Layer 3 of a small transformer language model trained on English Wikipedia (8 layers, counted from 0, width 64).
A neuron's activation on a vector x is SiLU(gate . x) times (in . x), where the dot is the dot product.

Input weights of the MLP neurons that the questions are about. A number n stands for n times 0.0012.
n15 gate: 245 62 71 -124 -160 -43 -264 170 124 64 36 -161 -295 264 -20 -26 168 86 191 -171 132 224 38 154 -25 -45 253 178 84 -67 -121 101 91 -101 -7 44 332 -52 338 -172 26 90 282 -167 -201 127 178 72 -96 104 -31 26 -46 -81 -45 -131 147 81 24 99 -66 -165 90 65
n23 gate: -38 -71 -231 -318 -56 6 153 177 -99 -236 -157 -35 76 27 16 209 -333 -46 70 -51 134 -18 193 -92 43 6 125 328 107 137 103 67 310 -46 12 54 90 -230 -46 48 -6 -8 -34 183 -60 -170 -73 -129 132 100 -201 -280 184 111 -42 15 -76 53 115 -300 -102 191 412 191
n38 gate: -11 -25 -168 226 -70 194 99 81 -85 -8 -10 242 9 -52 51 -155 74 122 51 -202 218 66 4 -71 31 207 -78 -203 9 -67 39 -97 -86 -65 -234 108 223 -31 -51 41 -260 41 -157 -55 82 32 61 -35 -217 202 -154 24 82 27 -51 6 -265 306 278 -66 -40 237 -254 71
n56 gate: -57 178 4 177 19 191 -11 -368 -135 -46 -103 -102 -87 3 186 -289 129 211 -51 1 -61 -207 227 146 112 -26 -11 34 -43 -91 186 -10 -72 -214 283 -12 -3 196 -260 -47 109 -121 -119 -182 419 33 116 -90 -32 -37 -160 70 60 -51 79 203 -80 144 82 -181 -53 -153 53 -22
n57 gate: 134 114 131 4 -114 -31 147 92 77 272 52 -135 1 -149 89 28 -249 274 -84 95 211 186 249 -6 50 168 130 -42 -129 -238 57 -39 -113 -71 300 17 6 143 -20 300 114 -196 248 -146 -167 -73 -141 258 88 85 -87 211 -227 34 -28 4 -299 -23 -10 89 10 5 -237 265
n63 gate: -177 119 -87 -5 -20 104 -83 -188 138 -83 265 15 135 108 135 22 169 352 -105 20 252 12 -284 -148 43 50 -67 73 -74 -41 90 184 294 199 350 81 -167 -230 135 310 -13 119 81 49 186 -180 126 63 22 212 -167 -23 40 -245 356 -168 288 143 131 -91 12 227 236 -52
n68 gate: -40 252 51 -18 -13 68 -118 144 41 -40 135 -117 -180 -213 -119 -163 145 125 -39 -208 272 -95 -58 -94 33 235 -58 162 327 -326 -47 -7 61 -152 -128 114 -59 -188 -104 101 -26 -11 -132 -200 -132 119 84 268 -11 -81 139 -97 -36 -73 186 60 50 -1 74 27 134 -78 -76 151
n80 gate: -43 -45 -136 218 -212 129 93 91 -193 291 49 226 110 121 -106 241 -148 269 155 178 -147 -18 8 -41 119 121 -92 -57 40 110 -15 -29 82 -186 -78 -154 40 -256 -331 132 -183 141 -112 -96 40 -120 231 32 -28 138 -15 79 205 234 175 247 90 -107 -52 -48 -93 -57 46 -60
n88 gate: 14 -17 -62 -16 185 -162 -250 66 109 -165 30 -155 -41 -165 -60 -11 -97 -70 45 -136 103 27 -194 86 66 243 -89 -21 96 -164 191 -144 119 182 31 331 130 113 -146 -166 -56 -91 154 -181 -17 53 323 201 -191 -206 -83 -110 -168 -44 -83 -182 -133 209 103 -120 -288 -54 -60 -64
n120 gate: 17 203 327 204 -108 -153 -43 -10 -106 -81 127 64 35 218 220 -128 180 143 -314 -169 28 -205 -149 -294 -51 43 -275 -230 90 32 78 -39 -140 47 -29 -168 -323 -68 1 59 42 26 48 -46 -84 261 -176 -203 98 51 39 70 -279 276 30 302 349 -181 5 -33 -55 -229 105 3
n155 gate: -204 -43 -45 -103 -238 99 -51 98 273 29 75 85 169 110 188 -121 101 79 -156 200 189 31 -149 -131 139 -68 -109 168 -108 -167 67 -148 -8 23 -68 -237 -112 -15 -7 114 292 148 -80 -119 -104 -186 89 -417 -34 75 -85 -142 48 127 -126 -55 80 -62 -113 -7 119 50 -88 -93
n161 gate: 12 260 -37 -103 -157 19 269 39 16 308 13 -411 -6 86 164 -157 -74 158 108 72 -73 -101 -229 -59 -27 148 90 -96 -180 100 200 -125 -35 243 98 -166 -117 -162 -18 -62 -121 202 -204 -123 122 -82 83 -71 -112 197 -197 -94 -130 -17 -90 -137 -180 34 -117 64 45 -46 193 184
n169 gate: -34 329 -94 98 280 -83 -76 -25 86 -243 61 158 -196 108 89 31 -15 126 242 -62 -136 52 -213 -10 -66 -19 -83 185 161 224 78 -105 -92 -335 77 -70 25 -312 37 -147 -54 -164 -156 157 163 54 325 -19 -113 -16 87 17 -329 -5 -205 141 -47 -35 102 48 -67 377 -181 -68
n15 in: -44 -2 -271 86 -135 86 78 -161 320 240 116 174 -305 186 -154 31 158 81 -108 59 21 -127 113 22 -36 -136 -104 -129 159 -102 21 -58 190 258 64 -237 105 -29 21 62 -130 67 59 64 -115 -171 224 -265 -226 71 -42 -85 67 217 68 264 110 11 -98 78 32 -98 67 154
n23 in: -288 -130 -131 65 28 240 -84 373 221 -111 -135 -71 222 -145 19 -123 75 -142 202 -128 2 -30 111 -266 -108 -369 -2 5 92 -13 30 -72 -18 -195 -187 -230 9 129 39 103 -255 75 -205 108 -142 33 194 266 87 -38 -9 -146 14 -44 -165 -169 -166 50 200 -221 61 -163 91 82
n38 in: -132 48 15 50 196 -177 76 -131 166 12 -103 63 170 220 10 -109 -212 115 -27 168 131 -6 -153 75 46 240 -167 -221 -105 10 -17 82 -278 114 -14 89 -195 -16 227 84 -135 -11 -92 152 38 -74 345 191 -240 43 105 -211 -140 166 -87 -187 -125 124 103 -228 234 -11 -37 158
n56 in: -219 -33 -59 46 -118 303 -95 132 -283 54 -166 -90 -33 184 151 109 173 82 134 36 79 315 146 -137 45 -70 7 -59 -87 73 180 142 308 93 -79 116 -237 175 115 201 -46 -106 -204 181 -112 282 -124 -88 -40 -220 -87 -104 135 -16 -31 -31 -14 -56 -64 -253 -43 -94 37 -94
n57 in: 215 -111 -84 271 -190 -88 307 36 1 30 107 45 49 -264 82 -346 -100 -136 87 -5 -16 -95 207 -186 124 -105 70 -37 3 19 -115 11 -137 144 -17 -25 -128 117 15 251 -162 -70 -237 101 209 284 -39 160 -130 198 -50 168 -39 26 -173 179 -259 -90 -49 81 -169 -95 -193 188
n63 in: -63 2 228 16 -78 -17 86 16 39 -120 167 107 -38 -12 -111 -119 216 110 -72 -46 140 -14 -85 -119 19 -5 -99 39 61 -12 78 90 99 76 218 58 -9 -20 260 -198 81 46 180 25 -61 -220 39 -151 -72 30 129 39 -81 -236 222 25 65 -257 6 -105 22 -156 131 -30
n68 in: 111 2 57 88 234 -80 -192 172 105 -122 -221 -226 -39 -33 -158 -443 10 115 -40 -303 -119 63 -48 294 -58 81 97 222 94 -22 119 -127 122 -67 70 -111 -118 218 -174 -321 -266 -111 204 193 -132 -128 -94 72 -269 -71 9 -104 25 -253 -104 -264 -78 -71 120 -57 114 -245 70 -82
n80 in: -34 -129 135 -56 219 101 52 78 -105 -31 166 -232 -33 -61 -99 -186 32 -214 93 36 159 96 -4 74 -121 179 -53 310 -58 158 -121 -75 -25 -148 -140 -42 -144 -27 -44 -243 47 -7 70 40 -5 -217 -104 -11 -82 -22 -112 34 111 -250 -87 -22 49 -85 116 -15 -83 326 -166 43
n88 in: 17 238 5 -27 -162 -36 -136 28 -40 25 -111 -137 -84 -259 206 -153 -103 175 204 68 -66 29 230 126 -291 199 -184 -263 -249 -116 153 -21 141 36 -146 136 -59 228 -195 -136 9 -152 -213 -59 -243 -46 260 -35 -254 -146 2 -85 -88 99 -16 16 -87 -134 -66 -171 24 -133 -38 75
n120 in: 11 -78 -143 47 120 361 -8 4 -47 -169 -140 70 72 -43 -29 43 -91 -113 315 131 120 165 -115 -68 58 -87 -249 -309 -249 -150 142 266 -430 106 75 83 26 144 188 132 58 38 58 237 -42 237 143 98 365 253 97 -112 54 34 -119 -142 26 -131 -112 -95 -43 -66 -204 -90
n155 in: 121 -101 31 43 5 -84 11 35 -65 140 -137 -63 -37 -285 -124 -62 -1 88 -34 124 339 26 -31 82 -164 -18 -55 17 13 47 158 197 -92 -189 36 100 -157 32 21 -298 -68 -34 -214 -46 54 -2 -230 188 -94 -142 -82 33 -203 -255 14 -148 -67 369 115 51 -102 166 -21 89
n161 in: 17 37 -55 -362 489 -87 -102 -201 -17 123 42 -19 244 126 59 45 124 33 -157 139 -104 62 -15 -13 139 4 -192 9 -44 52 104 -132 -83 103 -8 -109 -120 -160 216 -264 38 -90 -277 41 208 97 328 33 -126 -99 86 69 198 92 -65 50 -37 -160 82 -178 -164 -42 186 -192
n169 in: 16 177 -1 350 113 35 -6 -124 100 175 -253 -114 131 274 53 -191 192 -102 -182 129 -75 48 75 122 186 -58 38 -20 -81 48 -158 13 -123 254 196 -42 -40 110 -35 -103 208 132 -220 -77 -238 114 -50 54 89 -209 -24 -107 -111 -249 49 -83 131 158 52 49 -306 65 -62 181

Each question shows a token from some text and the vector x that enters the MLP there. A number n stands for n times 0.007.

" C": -60 124 41 -97 136 145 87 -11 205 118 -10 179 209 59 90 -12 -99 55 25 54 -78 149 -20 84 71 -315 -45 -141 -101 -45 -37 -90 71 11 -70 113 -147 -107 -112 -5 -129 -52 75 -103 40 212 -206 185 66 19 -44 32 -75 -112 196 -43 -119 4 -74 25 108 -15 75 81
Which neuron fires most, and how strongly? n57, at about 0.38

" colle": -47 -50 -66 -72 161 232 17 -177 298 -8 -43 46 -64 3 -77 40 58 175 -28 127 -122 -141 5 64 -199 -66 98 86 41 -86 -280 -41 -28 -166 -6 -5 124 -149 -73 -44 110 0 -12 -125 77 -9 81 -102 -3 107 -130 17 170 -214 233 158 -219 -114 76 -233 -6 93 -68 -87
Which neuron lights up most? n80

" |": 126 -55 167 -57 30 -25 -106 29 72 27 185 107 21 -67 -169 79 98 -31 -21 -37 2 -18 -279 72 68 -61 -40 -69 -193 -40 -168 -142 111 -97 -70 137 -84 -21 -31 -209 84 218 -138 108 112 -312 -114 35 5 16 0 -117 -76 -94 -46 -60 -76 118 98 22 119 -34 17 9
Which neuron fires most, and how strongly? n155, at about 0.73

" was": 178 186 42 19 -66 171 -80 122 136 -16 80 90 -94 8 142 -78 90 -86 -39 49 -28 -50 -109 236 56 77 58 57 125 14 -248 -88 101 59 -206 123 -168 -191 62 -62 70 -87 -118 -21 77 -217 -135 -49 -11 -59 138 -37 -114 -149 128 -11 -196 66 -92 81 11 180 66 90
Which three neurons fire most, strongest first? n169, n120, n68

"z": 98 104 63 21 -45 176 54 -133 239 109 22 68 -48 -54 -128 224 2 17 -15 -35 -68 91 -49 -34 -169 -32 -57 -27 107 92 16 61 -171 -3 -240 -67 -363 126 -24 73 25 74 -2 118 -132 106 -321 -124 23 -3 -108 4 -116 -10 -117 -74 -3 57 -148 -26 -30 110 -80 -48
Which neuron fires most, and how strongly? n120, at about 1.7

"s": 220 14 98 113 4 52 -49 -171 -133 -17 62 158 -35 -74 -162 148 3 49 14 139 47 53 24 44 -160 -87 5 157 -196 108 46 3 58 97 -187 -87 8 177 -25 -26 -4 117 -120 53 -24 -132 -234 33 -270 78 18 76 -112 -56 67 23 9 -198 -67 9 -124 236 69 22
Which neuron lights up most? n80

" from": -71 70 -106 14 -121 95 2 -88 -318 -121 -101 53 -131 65 -166 -56 -225 -85 -138 19 -17 -13 -142 115 54 -32 33 20 -62 -83 -77 36 -21 -58 -364 -43 -236 -45 9 42 29 91 102 -33 224 -132 -97 -58 -184 -58 91 -133 -33 -134 9 147 -73 188 3 -68 -5 -46 64 30
The two highest activations, in order: n38, n80

"2": -55 171 -146 120 7 -46 -100 47 200 -119 212 -66 310 -119 -159 148 -66 67 -33 89 56 43 85 -62 -137 37 12 67 -42 -145 85 -257 84 31 -224 162 145 -112 -121 -60 59 -122 -3 33 5 -20 -79 -40 -105 -57 25 -40 139 -151 53 -24 278 -60 74 67 -12 -166 92 -38
The two highest activations, in order: n88, n68

" they": 202 79 33 10 108 83 8 -81 93 41 182 176 -40 -59 -33 -144 -21 -173 -245 120 -51 -279 -66 164 77 -38 -66 -165 15 -56 -147 -46 2 74 -187 72 40 -46 131 -116 -41 -169 -126 -39 -73 -186 -65 -13 -97 -97 98 125 -72 -193 49 47 -3 -53 -85 20 -78 75 58 -63
The two highest activations, in order: n56, n23

"á": -79 147 159 -5 -60 -31 -128 -257 195 136 -92 67 103 -220 -20 41 167 -248 18 -67 -102 -111 -77 -75 -68 1 78 91 -80 71 -23 -132 -67 -23 -188 -54 -63 -93 128 -42 0 -17 -49 117 -224 31 -234 146 58 140 -25 -112 -94 -111 -214 -63 34 11 28 -37 88 124 -116 -82
Which neuron lights up most? n169

"4": -46 -26 -55 -157 -139 -146 -2 -66 -62 117 33 -20 5 -63 -120 22 -27 -34 -111 54 -149 37 14 38 -304 12 -39 16 -107 133 -23 -151 -112 57 -140 -4 -150 116 -12 -51 146 -150 -177 122 177 -194 -162 -113 -10 29 369 41 -87 -45 105 -249 -34 -28 -12 69 37 -185 -15 24
Which neuron fires most, and how strongly? n161, at about 0.38

"ar": 1 -3 -109 40 158 -135 45 -124 113 78 85 110 119 -121 -95 0 -349 -74 198 109 -167 7 99 5 16 26 -93 38 -20 80 -69 -84 -85 58 -180 -202 39 -35 37 99 -200 -14 79 59 -28 -24 -154 21 -195 91 206 8 -229 -52 -8 165 -144 75 77 215 36 -91 81 -53
Which neuron lights up most? n57

" Bud": -196 9 -92 -20 217 22 -69 -67 182 239 -56 -2 4 -76 -4 -71 -139 174 48 -76 -157 -6 -302 136 -274 25 -1 -190 -92 -3 -238 -1 -134 54 -128 117 -65 78 -16 -58 -55 -24 6 -17 -75 75 -61 127 -75 117 15 -108 -97 -12 23 274 -196 -39 80 -212 75 -156 28 -42
Which neuron lights up most? n88

" the": -2 129 13 -79 -102 -57 -55 -44 -14 31 150 214 67 99 -10 -76 -86 -38 -49 -20 -68 -156 106 226 97 -34 10 -53 -145 -115 -147 -34 173 -98 -256 105 -17 70 139 40 25 82 25 -166 128 -145 -218 -166 6 -63 -16 -46 44 -279 -5 -4 -133 68 -175 -13 -128 -106 -37 -31
The two highest activations, in order: n120, n23

" appear": 155 69 -26 -12 -136 100 -117 37 190 120 163 79 -115 169 -232 43 209 -51 -29 -195 22 -203 -63 157 -172 8 43 150 -8 15 -188 39 149 -13 -179 61 -22 -54 1 150 190 -32 -77 -196 102 44 -20 -81 44 12 186 -142 10 -235 61 -24 -214 88 -13 -1 -152 119 60 55
Which neuron fires most, and how strongly? n15, at about 2.2

",": -183 -49 93 -117 119 -15 -140 80 38 125 194 -20 33 -11 -76 59 162 -154 -63 48 -115 10 -68 252 19 -78 -233 103 -83 -33 -162 39 -65 87 -269 109 5 -5 96 -67 -48 12 -125 -34 14 -279 -102 27 -183 -67 -76 -93 -11 53 -29 -25 69 26 -142 138 14 18 101 -16
Which neuron lights up most? n120